Layer 11 of a small transformer language model trained on English Wikipedia (14 layers, counted from 0, width 96).
In attention head 1, each number of a token's query is one row of weights dot the token's vector x plus its bias. The head spreads its attention over the tokens so far by the softmax of query dot key.

Query weights of the head. A number n stands for (n - 500) times 0.00086.
q0 (bias -0.018): 505 410 486 274 599 243 401 655 660 489 580 268 638 672 585 464 301 559 647 563 216 327 378 532 592 313 587 849 530 520 658 404 627 352 393 588 538 742 398 472 192 475 594 544 480 491 523 540 504 765 540 435 566 526 617 214 459 500 352 356 596 557 593 416 342 379 541 513 314 470 698 520 551 509 685 737 373 788 484 704 411 348 722 440 428 520 599 426 481 467 310 465 639 416 601 567
q1 (bias -0.050): 498 256 482 593 434 584 398 710 671 528 429 429 454 490 547 387 354 443 665 657 529 434 456 456 486 735 325 488 512 486 461 442 485 555 293 526 505 727 253 414 574 517 502 504 631 555 546 565 610 600 634 466 580 550 450 639 473 446 720 615 557 431 379 141 548 607 480 389 651 628 671 393 410 244 236 624 628 504 357 670 456 481 483 524 526 512 454 451 414 511 364 394 529 535 406 353
q2 (bias -0.044): 340 475 669 413 580 540 386 540 518 386 477 341 549 371 519 344 574 529 534 593 420 265 560 645 430 500 398 483 489 335 545 625 684 432 481 394 680 577 428 480 565 498 582 534 606 529 432 555 585 774 514 464 520 704 338 485 504 508 689 691 707 514 510 461 447 384 505 554 467 389 528 495 244 413 733 504 614 471 423 783 627 597 437 478 637 416 529 567 381 353 388 595 373 451 538 498
q3 (bias -0.020): 766 828 622 721 665 594 361 461 638 444 659 576 373 424 720 673 483 386 342 586 567 482 405 358 584 513 288 513 707 521 704 320 526 553 430 696 563 568 373 483 481 383 534 498 711 380 370 426 533 540 338 807 445 383 579 317 374 415 666 456 641 530 543 388 247 707 329 314 405 407 472 690 500 590 436 514 335 323 479 391 574 335 436 691 427 648 347 462 447 366 540 361 532 477 660 587
q4 (bias -0.009): 402 310 336 733 555 536 472 370 669 297 732 349 466 594 397 565 157 392 557 611 340 518 387 520 267 597 474 373 421 467 500 723 376 546 415 507 427 512 599 745 467 870 588 504 433 577 452 491 444 575 613 691 572 409 539 695 715 552 557 477 181 650 630 379 505 476 718 658 712 375 521 389 545 472 323 499 598 532 595 536 638 601 543 308 675 302 605 446 460 475 385 425 466 396 247 813
q5 (bias 0.026): 532 516 370 696 487 581 567 455 464 522 482 371 555 446 534 632 507 598 598 159 709 218 405 552 684 639 777 519 617 498 710 666 543 612 573 432 481 269 373 680 290 490 641 745 569 283 458 537 329 310 723 273 631 364 320 382 306 115 613 433 512 470 282 512 659 524 396 749 702 550 299 448 504 664 612 284 532 188 341 519 360 596 405 607 648 636 589 729 608 829 375 576 519 417 690 602
q6 (bias -0.025): 533 423 403 491 596 407 415 405 665 386 258 462 545 428 680 554 517 614 362 626 629 390 554 406 650 476 837 364 595 679 508 392 714 600 690 547 485 510 510 689 645 461 484 562 699 431 646 380 241 557 380 606 329 425 386 571 393 505 561 579 441 455 561 268 448 541 479 562 502 743 455 509 551 183 595 487 362 465 440 531 538 568 526 578 464 571 416 393 577 584 282 298 480 549 331 465
q7 (bias -0.034): 454 310 579 335 653 586 411 412 728 630 462 488 627 727 435 389 494 481 455 480 624 430 730 574 639 477 328 470 448 454 400 577 498 480 571 247 471 677 575 452 442 561 548 215 232 677 558 411 417 641 624 477 502 478 666 454 474 406 390 434 428 557 382 515 396 449 513 582 630 837 603 340 293 613 340 681 396 699 562 790 281 343 338 729 455 554 476 470 604 519 504 438 349 435 451 446
q8 (bias 0.024): 704 420 485 294 379 559 530 439 481 638 599 556 608 684 687 516 528 233 676 622 618 608 548 320 390 401 718 606 473 708 497 420 508 331 512 616 672 826 478 400 664 420 563 351 557 449 485 395 359 286 582 471 497 451 565 464 520 404 421 392 623 365 303 661 452 483 393 374 716 464 450 611 538 557 334 590 532 667 624 246 545 572 594 536 772 312 724 446 492 487 382 368 683 367 482 387
q9 (bias 0.044): 542 448 399 558 467 168 522 596 424 489 558 325 413 481 469 577 378 615 381 717 519 470 598 453 841 329 347 488 457 450 588 522 436 534 578 476 728 469 383 632 474 462 484 509 448 468 445 378 505 449 494 438 417 460 660 422 559 594 642 765 383 477 364 560 384 622 641 408 457 669 438 506 173 693 381 664 666 249 492 423 535 535 413 403 620 714 782 380 543 582 683 656 684 310 479 545
q10 (bias 0.070): 382 527 707 555 543 459 611 335 294 574 374 692 581 525 814 489 163 486 613 735 613 572 414 493 349 533 475 540 476 523 520 524 630 445 158 665 463 406 579 570 570 557 517 226 513 484 512 570 493 615 477 500 385 530 406 685 725 603 531 465 440 377 505 569 498 704 542 598 453 404 705 705 574 642 655 312 429 547 565 435 489 362 441 511 269 537 389 876 412 293 648 392 302 381 547 348
q11 (bias 0.011): 198 481 569 497 601 312 407 386 439 670 546 567 261 450 545 431 338 421 367 530 570 583 596 426 547 564 818 568 731 518 417 340 585 548 444 598 649 874 576 632 515 727 447 552 574 593 636 591 548 529 689 593 541 620 410 473 333 394 594 541 727 446 288 626 654 383 393 623 287 674 590 542 393 574 497 479 189 568 498 314 393 416 565 382 623 488 432 427 498 171 552 387 638 535 655 316
q12 (bias 0.027): 505 596 742 643 432 369 686 372 648 369 614 296 520 352 349 454 796 420 555 519 588 313 422 455 417 215 426 707 472 432 320 424 692 481 546 268 618 518 330 314 466 663 327 557 521 240 540 605 597 799 370 158 668 503 586 411 352 511 362 355 621 511 631 506 502 439 285 360 382 905 815 474 339 428 700 441 406 364 413 765 573 454 311 698 379 514 500 409 453 398 427 398 766 430 646 555
q13 (bias -0.045): 350 411 459 539 537 573 437 292 804 536 595 447 336 282 622 576 376 428 500 577 487 463 416 812 559 492 561 574 751 623 377 661 447 524 594 242 628 637 414 535 432 632 359 657 400 396 482 527 601 623 577 391 480 606 556 428 383 495 335 471 568 435 307 470 506 514 360 431 523 624 458 396 442 623 279 691 465 525 524 456 508 690 635 552 433 504 530 335 467 382 482 457 739 603 470 377
q14 (bias -0.080): 271 539 631 633 461 604 257 479 747 680 707 612 480 632 437 446 545 650 637 406 506 438 339 488 436 444 445 655 412 521 545 528 367 465 576 546 528 377 610 444 437 664 655 608 484 354 501 486 755 522 503 433 660 410 660 531 632 392 512 420 282 451 444 435 581 473 390 486 575 464 437 482 529 714 365 743 355 355 592 259 656 423 624 443 386 287 580 471 591 495 507 529 570 558 348 426
q15 (bias -0.017): 395 562 538 410 507 414 293 277 471 411 383 418 637 524 537 429 446 435 542 471 483 327 442 433 562 717 661 564 444 596 560 433 554 534 686 589 673 552 688 742 469 720 206 649 606 560 596 543 648 619 279 688 343 497 476 282 417 537 565 633 472 597 501 691 496 490 481 557 507 586 685 615 549 522 667 468 281 626 455 575 465 359 544 623 498 550 619 330 676 564 553 793 467 476 441 598
q16 (bias -0.018): 704 447 605 338 405 568 573 395 454 712 248 608 548 488 630 490 541 660 493 441 377 588 404 450 370 595 484 381 351 387 327 448 223 516 495 649 586 386 777 508 490 479 633 376 595 495 490 492 499 647 479 698 731 442 497 978 504 344 581 585 501 563 452 427 605 529 609 374 371 560 408 386 608 371 632 553 506 506 704 858 532 413 348 125 366 502 607 427 697 536 340 330 339 646 281 354
q17 (bias 0.006): 396 393 423 391 470 600 581 576 602 617 498 462 437 664 497 470 604 491 217 485 459 483 221 461 775 464 661 511 537 349 495 559 402 535 401 256 446 650 632 495 385 575 370 400 386 769 508 464 669 431 515 611 466 626 665 615 454 475 542 563 468 595 584 472 540 498 365 84 412 642 325 368 371 324 443 695 507 692 487 591 431 768 882 634 456 342 310 372 438 645 598 453 427 381 466 414
q18 (bias 0.008): 866 525 429 561 396 401 476 646 528 441 370 514 617 480 572 466 403 575 479 730 354 362 508 559 583 456 526 404 584 555 641 424 392 345 649 723 390 562 295 622 744 481 378 462 542 338 725 250 557 489 350 344 325 549 718 383 336 412 414 688 454 431 386 701 389 511 347 309 487 584 591 192 779 405 406 581 741 478 341 537 526 669 345 511 741 350 441 503 784 549 540 521 588 575 685 460
q19 (bias -0.006): 559 373 681 446 973 381 524 471 595 498 571 602 266 440 344 355 607 836 593 446 757 415 606 403 457 566 587 776 497 438 680 535 463 610 517 669 497 446 478 175 537 389 629 467 486 291 461 640 627 288 560 394 592 496 323 531 466 687 636 547 278 324 542 352 409 314 599 399 344 342 345 759 328 328 614 659 397 367 368 352 476 451 621 334 453 614 424 527 201 334 589 515 592 542 539 248
q20 (bias -0.014): 386 467 443 485 597 754 323 474 531 690 335 396 532 426 671 643 491 668 629 606 584 497 225 518 557 562 406 626 386 359 454 406 500 324 372 472 610 574 481 707 548 311 562 605 446 522 253 585 379 460 519 507 418 555 366 614 643 343 629 623 533 570 510 413 534 737 298 533 540 650 749 368 466 818 483 318 534 440 564 374 647 345 549 398 279 636 542 720 536 449 484 747 566 508 699 330
q21 (bias -0.012): 731 722 491 456 499 577 504 568 478 511 644 511 421 601 470 584 725 469 444 458 348 648 518 485 531 632 293 527 714 508 569 420 356 572 415 473 540 389 446 318 347 238 451 601 534 455 308 589 444 470 422 587 586 498 575 711 435 337 381 260 441 561 634 498 400 384 582 616 278 292 488 630 600 416 379 598 426 409 548 422 358 323 364 369 497 691 578 612 498 341 631 330 508 569 674 556
q22 (bias 0.045): 549 313 496 467 422 646 619 617 404 639 421 481 472 605 569 91 116 463 577 615 328 420 406 554 590 788 374 612 539 558 507 304 375 519 590 475 324 698 288 478 453 641 672 619 486 443 546 471 681 508 513 422 666 406 458 369 343 521 291 368 480 603 483 567 503 363 422 484 456 584 754 308 662 401 323 655 459 620 632 832 263 482 331 565 546 616 609 513 407 620 498 406 437 371 450 448
q23 (bias -0.046): 505 611 691 242 374 371 356 500 568 384 468 506 486 405 444 577 616 541 493 549 440 553 853 421 393 569 459 633 643 340 412 476 589 703 493 548 452 367 443 420 399 389 600 514 538 774 415 537 514 672 648 388 528 570 356 485 431 494 534 645 723 542 325 450 326 545 647 624 441 528 670 586 456 717 223 563 447 558 491 409 353 551 394 480 434 626 530 346 645 438 431 634 709 547 554 561
q24 (bias 0.044): 489 308 399 587 511 342 588 450 436 566 486 555 538 560 619 402 375 469 618 528 569 458 532 589 496 518 543 521 364 467 623 528 253 493 514 480 333 331 607 595 421 658 595 454 441 424 472 530 429 286 422 399 525 377 532 785 534 475 448 521 204 518 503 654 558 483 558 407 404 602 354 514 617 515 675 573 493 482 476 440 670 668 490 455 580 509 674 530 623 645 650 546 539 336 511 399
q25 (bias -0.052): 529 511 630 432 343 407 430 458 484 683 534 666 443 406 414 590 526 245 656 393 638 552 489 665 471 629 621 433 432 502 636 726 413 302 462 307 545 621 389 491 691 550 301 448 522 358 529 437 284 515 294 308 518 462 228 645 305 859 652 660 489 495 656 608 519 188 557 339 688 446 663 453 450 340 654 460 602 478 422 487 645 553 511 355 635 424 462 608 591 298 521 393 336 572 261 609
q26 (bias 0.020): 627 621 429 537 536 659 492 820 540 492 399 552 390 568 274 408 552 289 595 309 785 472 556 446 620 319 540 549 208 469 669 319 540 246 539 521 428 524 664 603 296 587 547 512 224 384 362 482 281 420 398 447 462 432 420 560 881 545 393 372 402 499 508 388 506 502 342 465 664 647 528 401 562 581 622 438 389 423 409 476 546 285 713 587 556 364 640 473 586 602 494 540 466 525 540 636
q27 (bias 0.011): 469 460 295 453 326 619 502 635 458 464 161 709 355 554 435 515 461 452 553 623 595 516 569 517 543 353 608 414 635 483 419 343 611 402 635 567 370 423 379 404 655 398 397 635 449 530 327 603 567 689 547 453 528 495 540 787 650 586 528 527 342 366 468 405 428 590 372 668 536 582 568 624 534 643 276 548 555 627 470 300 597 528 301 514 453 349 475 549 507 289 641 414 934 629 325 213
q28 (bias -0.065): 233 531 585 472 474 475 304 393 615 355 465 414 603 528 523 592 618 728 380 341 547 504 765 772 608 569 540 405 354 601 331 414 552 714 500 247 481 432 573 445 600 410 455 404 484 564 574 397 560 437 590 457 396 310 513 402 518 480 663 482 463 669 406 440 451 392 449 704 511 581 577 474 358 555 722 388 448 382 590 489 566 719 527 700 360 659 305 752 440 698 624 519 479 659 487 501
q29 (bias -0.030): 456 602 483 617 645 529 518 613 554 443 406 630 398 136 365 497 674 307 526 575 259 484 578 481 577 589 372 444 587 498 607 481 567 503 591 456 617 483 513 675 394 408 407 732 418 407 294 434 711 581 368 594 140 540 346 357 714 506 459 586 553 269 489 346 523 383 640 482 540 731 482 388 424 574 414 523 379 511 478 563 522 396 340 570 496 495 497 383 691 597 553 598 542 509 362 537
q30 (bias -0.002): 470 529 460 822 495 304 421 642 517 626 465 274 563 643 461 479 324 113 519 594 667 169 541 268 579 527 563 379 508 440 394 404 497 412 431 537 508 540 460 379 461 702 723 393 307 809 457 477 314 600 726 438 682 589 587 487 579 590 793 522 662 380 491 488 598 557 496 600 522 835 615 259 378 633 373 712 531 514 429 486 503 376 471 658 588 179 666 498 656 423 535 216 577 399 212 737
q31 (bias -0.053): 313 585 606 564 515 511 379 310 803 594 627 620 820 421 722 497 372 555 442 684 525 367 538 550 476 376 430 618 440 721 534 464 553 462 538 477 532 610 532 405 574 373 656 367 537 335 520 463 331 883 509 580 375 494 507 246 365 642 407 538 634 519 554 269 344 580 477 402 524 668 502 614 416 493 514 591 425 737 630 652 493 336 651 576 224 384 451 372 595 576 389 420 488 512 354 571

Each question shows a short text with each token's key, already scaled and adjusted for position as the last token sees it. A number n stands for (n - 500) times 0.0019.

Then comes the last token's vector x. A number n stands for (n - 500) times 0.014.

0 "-": 352 432 387 440 529 775 534 317 715 810 686 660 432 480 285 451 325 459 430 227 479 422 570 458 595 475 498 683 233 670 694 385
1 "occ": 365 361 371 556 483 691 596 410 567 660 572 648 576 579 330 376 339 477 404 463 542 578 459 515 565 471 369 663 473 539 471 443
2 "up": 357 524 454 490 419 632 580 438 514 548 539 634 627 682 436 382 228 512 480 497 588 481 454 539 484 568 437 723 518 599 499 500
3 "ied": 389 469 455 328 357 645 514 600 521 628 527 636 542 538 362 360 253 454 475 646 535 471 543 564 562 645 524 615 580 492 474 392
4 " and": 401 383 515 490 386 759 557 464 595 566 480 468 337 481 462 429 375 415 611 551 461 518 411 572 640 541 493 563 600 545 436 380
x: 514 521 487 462 500 474 846 453 245 448 466 508 561 506 350 469 481 536 519 577 527 619 528 496 496 608 452 532 395 561 362 466 395 568 513 452 445 545 488 368 488 476 504 568 538 487 537 484 523 539 359 520 551 544 453 524 471 484 506 549 527 568 472 446 498 456 588 501 455 521 431 573 486 498 590 353 423 538 728 489 461 541 418 490 588 518 459 516 460 526 531 554 596 444 545 380
To which token does the last token give the most attention? 1 "occ"

0 ".": 352 440 390 435 523 777 535 328 712 804 686 647 440 475 277 437 325 461 430 229 482 421 584 453 590 478 504 674 241 662 682 385
1 "9": 343 457 494 520 489 632 603 491 452 553 595 560 636 557 384 393 328 449 486 418 482 432 376 470 486 658 414 440 648 638 433 504
2 "%": 342 457 364 449 504 745 457 502 417 626 677 497 679 492 357 295 408 604 349 536 462 486 600 369 621 386 590 509 427 655 465 307
3 ",": 265 539 428 433 486 657 534 544 509 599 463 456 632 490 460 363 468 501 574 469 445 390 556 374 599 679 683 619 468 617 607 444
4 " which": 272 505 469 399 571 638 564 443 492 715 524 478 430 510 375 298 382 542 589 351 498 335 530 384 639 596 641 698 555 578 598 382
x: 460 531 420 494 488 520 832 588 224 426 425 546 575 512 442 581 546 548 538 572 589 552 443 469 525 539 479 435 456 483 514 429 421 533 416 417 490 534 571 558 468 566 454 507 501 485 457 478 501 470 396 519 418 515 445 605 460 544 535 558 358 420 452 524 431 574 550 392 621 456 508 594 407 506 483 391 615 492 621 481 414 376 487 531 513 518 461 507 516 568 565 622 404 581 546 406
To which token does the last token give the most attention? 2 "%"

0 "ed": 348 436 383 423 540 769 524 325 721 816 688 657 438 476 276 448 320 463 426 216 479 421 585 453 584 472 496 681 226 652 691 372
1 " three": 451 397 436 374 628 696 494 406 573 707 624 523 548 406 284 412 386 498 442 309 404 464 566 501 642 547 485 612 346 561 614 372
2 "-p": 339 532 522 434 580 723 454 367 436 540 479 504 682 502 453 387 543 422 373 469 379 577 577 564 539 637 473 621 343 668 656 370
3 "oint": 226 594 538 380 578 616 632 533 276 624 607 611 496 470 396 478 489 437 484 601 400 421 587 448 567 579 478 785 594 620 659 354
4 "ers": 356 607 562 361 437 799 402 547 442 483 501 420 447 341 482 339 620 401 490 542 484 452 525 592 526 523 638 656 468 547 687 356
x: 598 538 399 343 533 595 793 436 211 466 427 458 428 490 532 492 426 523 431 455 541 550 595 548 494 613 535 449 471 512 575 578 432 509 403 504 406 429 477 465 535 553 509 445 479 553 418 578 545 516 461 443 414 496 507 536 405 524 537 468 372 579 618 602 516 318 507 560 527 483 462 517 537 586 603 536 525 431 580 430 571 526 572 520 529 444 469 605 610 477 439 501 555 365 481 477
To which token does the last token give the most attention? 1 " three"

0 " mean": 357 430 388 420 541 784 528 327 714 817 693 645 436 466 266 441 336 465 425 222 476 420 590 440 591 476 506 675 229 645 681 370
1 " elevation": 260 425 339 410 628 781 516 506 452 630 602 524 558 412 315 316 458 486 479 407 400 501 591 409 590 608 543 545 338 498 647 356
2 " of": 189 471 331 471 558 715 609 531 530 657 524 522 458 523 450 354 479 450 593 438 535 363 441 418 614 680 537 667 567 483 687 486
3 " ": 256 582 449 428 603 577 722 598 595 564 428 557 430 514 477 512 548 334 737 352 337 345 498 564 499 831 454 641 636 572 738 545
4 "8": 200 593 437 438 621 418 716 620 448 502 469 578 562 618 433 306 703 336 600 416 353 389 498 649 457 772 282 659 659 498 647 624
x: 560 561 435 609 560 459 814 527 310 578 404 545 424 432 556 538 433 572 424 618 569 614 490 454 571 611 425 351 516 447 575 601 446 583 502 499 500 440 504 442 442 568 525 361 460 460 429 502 396 485 498 579 560 436 424 549 502 645 513 527 438 497 377 502 542 635 531 556 540 526 501 541 448 475 454 546 493 485 514 519 252 490 393 497 389 590 404 535 543 543 582 335 513 474 421 477
Which token does the last token look at most, and with what share of its attention? 1 " elevation", with about 70%

0 " within": 341 431 377 427 554 766 520 312 717 820 694 645 418 464 271 439 328 464 437 217 482 426 579 454 599 480 496 691 219 650 691 367
1 " his": 261 355 423 368 561 657 418 420 532 682 641 360 494 413 278 395 439 414 519 238 437 416 547 489 607 447 536 719 411 624 578 324
2 " first": 243 479 576 342 652 671 449 389 538 552 520 471 543 472 365 485 500 357 459 253 522 375 467 556 543 630 489 694 487 574 538 246
3 " two": 320 470 532 293 621 703 459 390 538 612 499 471 564 448 356 414 489 476 446 285 438 414 445 577 549 622 525 688 410 589 646 320
4 " seasons": 186 533 551 314 597 856 419 307 391 557 503 388 643 388 413 352 579 416 381 409 446 412 537 490 552 543 523 653 343 653 583 238
x: 515 558 390 451 466 532 787 499 162 562 443 556 460 438 565 625 498 461 444 509 600 524 562 553 552 494 449 489 471 559 584 501 446 455 432 434 572 358 452 504 450 537 529 500 495 549 548 508 575 563 471 463 443 436 503 595 479 554 508 546 304 504 576 489 547 543 423 563 668 533 435 521 486 562 616 456 474 445 436 418 531 372 459 487 523 475 510 555 514 468 406 572 628 439 457 483
Which token does the last token look at most, and with what share of its attention? 1 " his", with about 40%

0 "3": 344 434 381 433 532 772 534 322 713 808 688 651 438 473 275 431 329 463 424 231 470 432 578 457 591 473 491 678 230 660 684 377
1 " C": 491 429 400 425 488 753 526 488 442 649 497 523 683 538 469 395 411 541 442 395 455 583 603 483 533 371 482 642 414 660 669 437
2 " in": 477 506 404 426 575 684 627 326 471 587 596 585 553 596 477 401 373 437 527 547 632 427 622 529 605 392 473 707 342 592 566 473
3 " the": 316 305 409 394 657 586 511 475 529 705 582 499 442 494 394 402 396 444 473 350 366 420 425 610 636 374 465 722 538 588 700 340
4 " summer": 285 472 496 383 641 704 542 401 456 643 502 490 568 418 290 328 502 407 369 390 419 478 458 622 432 452 435 642 394 567 673 269
x: 432 516 287 489 431 437 762 526 190 453 418 618 465 484 431 581 581 468 432 454 537 580 563 398 484 338 526 486 506 594 532 657 507 556 569 516 550 368 518 477 501 591 530 402 512 500 432 564 474 470 465 528 536 413 567 607 591 474 580 643 430 526 541 498 466 509 430 545 620 533 425 596 433 572 532 480 475 481 467 470 504 499 421 465 498 479 546 455 529 511 499 485 593 408 515 507
To which token does the last token give the most attention? 3 " the"

0 " |\n": 349 436 380 432 537 778 535 306 727 812 687 662 426 478 288 448 324 458 428 218 481 426 570 453 585 480 496 681 229 654 682 382
1 "|": 363 434 449 564 583 855 613 375 696 687 472 693 499 629 502 517 241 373 456 403 552 462 399 576 534 529 469 680 439 631 624 467
2 " Total": 305 408 356 598 496 940 523 457 475 579 583 542 627 613 441 352 256 370 380 492 446 610 552 505 512 436 365 572 557 503 490 385
3 " |": 150 554 435 541 458 889 452 384 656 603 362 458 580 643 632 349 382 328 677 459 494 527 444 592 500 746 525 707 505 583 582 340
4 " ": 275 566 375 585 472 714 512 466 735 516 396 443 665 685 565 295 395 317 679 438 379 546 540 554 476 724 433 678 514 571 635 509
x: 597 660 450 559 593 598 810 405 388 560 465 661 467 416 473 565 505 481 452 589 486 547 554 510 438 528 495 464 496 656 432 519 435 624 470 486 499 411 417 432 454 526 469 411 456 422 405 567 441 426 443 452 605 482 436 614 475 636 452 507 553 449 388 487 497 613 509 577 561 534 461 611 511 482 430 505 565 431 532 375 493 484 426 584 443 557 454 615 491 431 463 315 585 365 530 376
To which token does the last token give the most attention? 2 " Total"

0 "%": 343 432 375 423 540 781 524 327 717 809 697 645 447 476 267 426 327 469 428 225 466 430 590 444 598 465 493 673 223 652 675 362
1 " of": 382 413 347 396 487 710 475 453 504 606 555 524 563 506 382 337 428 537 450 479 470 526 615 410 644 489 546 725 353 572 626 402
2 " the": 342 368 416 366 624 677 433 486 541 659 574 472 506 502 388 401 391 495 528 309 402 437 583 537 662 473 497 705 458 603 670 326
3 " population": 264 490 441 275 636 783 497 457 423 612 538 429 627 434 278 284 482 452 423 371 308 478 608 531 537 443 482 681 304 560 562 204
4 " were": 291 539 373 390 657 763 491 501 566 653 383 310 506 524 536 393 357 421 643 414 493 456 404 539 647 696 640 733 458 557 598 321
x: 568 618 404 458 488 578 788 586 210 484 438 491 387 534 389 444 458 482 469 507 477 505 472 548 498 554 530 520 514 530 433 493 263 518 464 486 429 533 517 410 613 534 350 478 547 463 557 481 525 348 511 501 528 512 532 547 403 490 577 475 432 460 447 460 558 572 423 525 676 496 479 614 439 440 542 531 547 516 640 422 492 419 468 619 454 575 570 594 530 429 554 501 509 537 471 528
To which token does the last token give the most attention? 3 " population"

0 ".": 352 440 390 435 523 777 535 328 712 804 686 647 440 475 277 437 325 461 430 229 482 421 584 453 590 478 504 674 241 662 682 385
1 " By": 328 355 359 421 556 756 506 479 538 692 613 506 488 546 369 462 283 577 453 297 503 400 493 455 606 508 466 589 474 573 604 451
2 " broad": 337 347 428 483 622 578 450 460 506 765 578 596 510 434 324 440 497 464 340 226 572 485 492 576 549 401 433 564 470 527 544 368
3 " age": 211 414 485 424 563 738 366 428 413 609 587 546 483 364 339 278 419 386 329 405 376 501 577 569 477 420 466 561 464 534 575 241
4 " group": 224 383 456 318 493 727 342 483 403 711 489 473 597 416 428 362 403 390 474 346 399 449 341 570 579 606 625 651 510 576 534 235
x: 534 532 436 513 446 453 746 522 206 513 436 602 409 406 475 489 640 539 540 583 570 485 518 557 578 525 458 490 443 519 553 537 420 481 445 502 568 459 471 539 535 570 516 466 501 377 384 446 526 371 526 435 505 514 489 514 362 504 427 600 319 585 390 460 682 489 377 501 652 564 517 480 540 650 558 471 543 463 554 386 549 404 496 581 495 471 553 638 544 472 631 593 403 395 419 510
To which token does the last token give the most attention? 4 " group"

0 "ill": 358 438 386 420 535 769 524 326 718 820 691 661 444 481 272 451 326 466 435 216 481 422 589 449 588 467 494 677 223 657 687 371
1 "ages": 424 460 471 564 603 684 474 477 545 682 575 568 518 355 278 385 331 461 448 397 471 499 587 548 517 408 573 499 272 622 661 383
2 ")": 365 432 472 385 593 734 507 404 483 754 555 482 500 463 426 380 397 449 519 384 474 398 432 431 611 589 574 476 475 645 647 397
3 " of": 406 348 375 458 551 642 578 331 511 617 577 471 474 454 376 449 412 463 533 443 505 485 518 345 654 528 558 652 363 650 550 445
4 " Las": 449 342 476 293 556 618 540 497 553 650 471 492 625 499 343 603 450 397 702 235 448 397 695 517 555 481 358 660 351 572 555 441
x: 416 523 424 488 492 356 718 538 238 509 431 598 572 458 441 624 436 569 471 596 429 594 551 484 440 431 526 473 582 487 500 523 497 536 589 583 528 628 520 503 556 571 553 471 474 416 479 487 535 457 475 464 398 389 525 425 500 566 493 521 579 512 419 531 674 553 547 581 587 483 614 473 371 412 399 593 529 462 537 438 359 507 450 470 520 497 639 402 475 439 398 480 589 252 604 584
To which token does the last token give the most attention? 0 "ill"

0 ".": 352 440 390 435 523 777 535 328 712 804 686 647 440 475 277 437 325 461 430 229 482 421 584 453 590 478 504 674 241 662 682 385
1 " He": 315 366 516 380 457 719 459 463 416 754 609 389 554 478 316 340 421 551 521 255 552 379 502 449 631 388 443 556 645 556 487 344
2 " instead": 417 439 539 537 570 605 441 391 559 812 603 476 586 493 357 405 301 617 419 329 595 357 368 443 576 504 640 539 471 630 537 383
3 " went": 288 443 480 451 597 585 414 372 558 718 558 357 613 377 361 458 383 470 384 336 494 434 470 426 529 569 542 645 446 599 524 277
4 " o": 268 367 402 544 442 694 507 390 587 525 428 428 564 406 421 512 453 467 522 267 319 494 446 456 448 530 541 524 477 495 678 370
x: 407 486 354 543 454 494 692 347 280 549 452 494 458 480 619 415 496 353 635 630 601 657 489 491 430 648 531 446 600 562 500 511 489 554 427 572 484 555 356 530 519 529 500 537 531 474 507 473 421 472 401 617 613 458 537 482 378 473 599 446 652 502 599 513 604 626 488 502 520 367 497 500 436 505 516 351 473 448 538 448 617 391 499 621 429 553 501 492 557 473 561 513 545 305 477 503
To which token does the last token give the most attention? 0 "."

0 " as": 348 430 382 431 536 769 524 314 724 816 695 641 430 468 274 444 327 462 437 219 483 424 577 449 599 474 501 681 225 657 682 374
1 " his": 355 344 438 385 549 679 429 406 550 653 660 377 507 416 269 432 425 490 494 248 467 418 551 406 630 429 527 621 403 592 514 325
2 " junior": 284 442 589 277 608 728 435 324 439 494 518 477 559 442 300 426 457 393 483 279 402 483 572 454 537 550 457 591 448 563 535 182
3 " year": 323 611 606 314 649 743 409 316 465 432 484 405 579 486 442 320 542 496 381 408 537 395 529 498 496 563 506 643 358 561 545 288
4 ",": 179 523 607 402 548 666 470 437 502 618 455 407 483 441 523 432 557 382 503 294 604 367 266 547 509 662 663 695 566 691 676 369
x: 496 524 367 454 504 558 886 536 223 401 373 529 516 437 410 461 531 430 429 622 541 605 454 555 586 502 459 428 486 573 435 473 482 555 431 455 603 517 533 526 519 491 498 510 529 551 480 518 435 536 519 526 351 478 464 530 530 532 409 573 433 502 472 495 500 461 504 513 564 446 502 526 530 442 513 410 505 448 546 514 558 442 524 503 469 512 579 598 512 553 525 580 569 502 440 426
Which two tokens does the last token look at most, in order? 1 " his", 0 " as"

0 ",": 346 442 394 437 534 756 532 322 715 815 688 645 432 473 278 436 328 463 441 220 484 415 577 452 590 480 500 680 237 667 687 384
1 " ": 432 537 452 464 621 498 693 452 590 582 453 511 482 566 453 512 353 515 623 399 371 401 500 411 519 660 569 626 460 757 603 523
2 "3": 312 474 472 430 641 353 630 509 510 456 512 565 614 672 457 326 481 527 458 458 316 389 417 505 454 616 394 674 452 619 551 622
3 "7": 397 517 428 524 647 440 528 620 320 562 534 515 652 612 504 276 649 493 281 573 439 531 466 556 503 405 463 671 486 680 569 600
4 ".": 376 550 431 502 513 617 594 639 485 568 413 473 588 588 510 304 483 560 362 498 460 488 549 498 533 452 690 629 494 721 649 523
x: 436 491 374 505 505 565 897 357 419 538 382 588 490 518 470 466 549 498 404 489 603 536 465 506 584 546 495 540 429 458 498 481 419 592 474 474 514 474 580 555 433 509 515 531 450 531 487 474 510 490 410 556 427 594 542 604 451 609 397 520 481 506 429 522 501 673 435 440 562 398 588 490 435 479 464 457 429 359 500 510 468 455 502 546 431 505 416 589 519 560 596 560 580 406 506 454
Which token does the last token look at most, and with what share of its attention? 0 ",", with about 80%

0 "al": 356 428 386 419 539 772 523 327 716 817 690 651 440 480 270 445 325 467 434 220 475 420 590 448 595 467 494 672 219 659 690 374
1 " average": 348 408 398 457 591 716 428 477 488 630 653 516 627 432 263 260 330 509 462 516 321 553 687 391 613 563 528 560 308 533 553 261
2 " of": 218 526 424 406 560 779 502 456 466 522 472 470 646 567 456 318 507 536 503 534 479 394 513 324 613 708 534 611 483 480 666 378
3 " ": 281 554 512 383 566 628 570 531 579 473 409 519 603 534 478 480 540 388 638 366 306 395 577 483 520 818 466 628 540 606 702 458
4 "2": 231 556 580 352 552 475 598 541 472 424 423 547 707 631 457 336 647 375 543 433 296 424 525 543 458 830 340 665 601 499 607 522
x: 476 521 469 542 633 542 846 490 358 544 483 601 439 423 600 494 496 490 427 631 537 632 465 498 449 549 445 415 528 505 535 615 499 593 493 478 465 348 514 479 468 627 464 410 449 468 423 559 455 491 468 495 629 425 442 547 509 553 540 462 477 420 393 506 557 638 421 594 539 481 521 481 472 458 522 533 496 542 571 515 310 423 325 404 388 440 458 566 547 547 578 370 598 446 448 456
To which token does the last token give the most attention? 1 " average"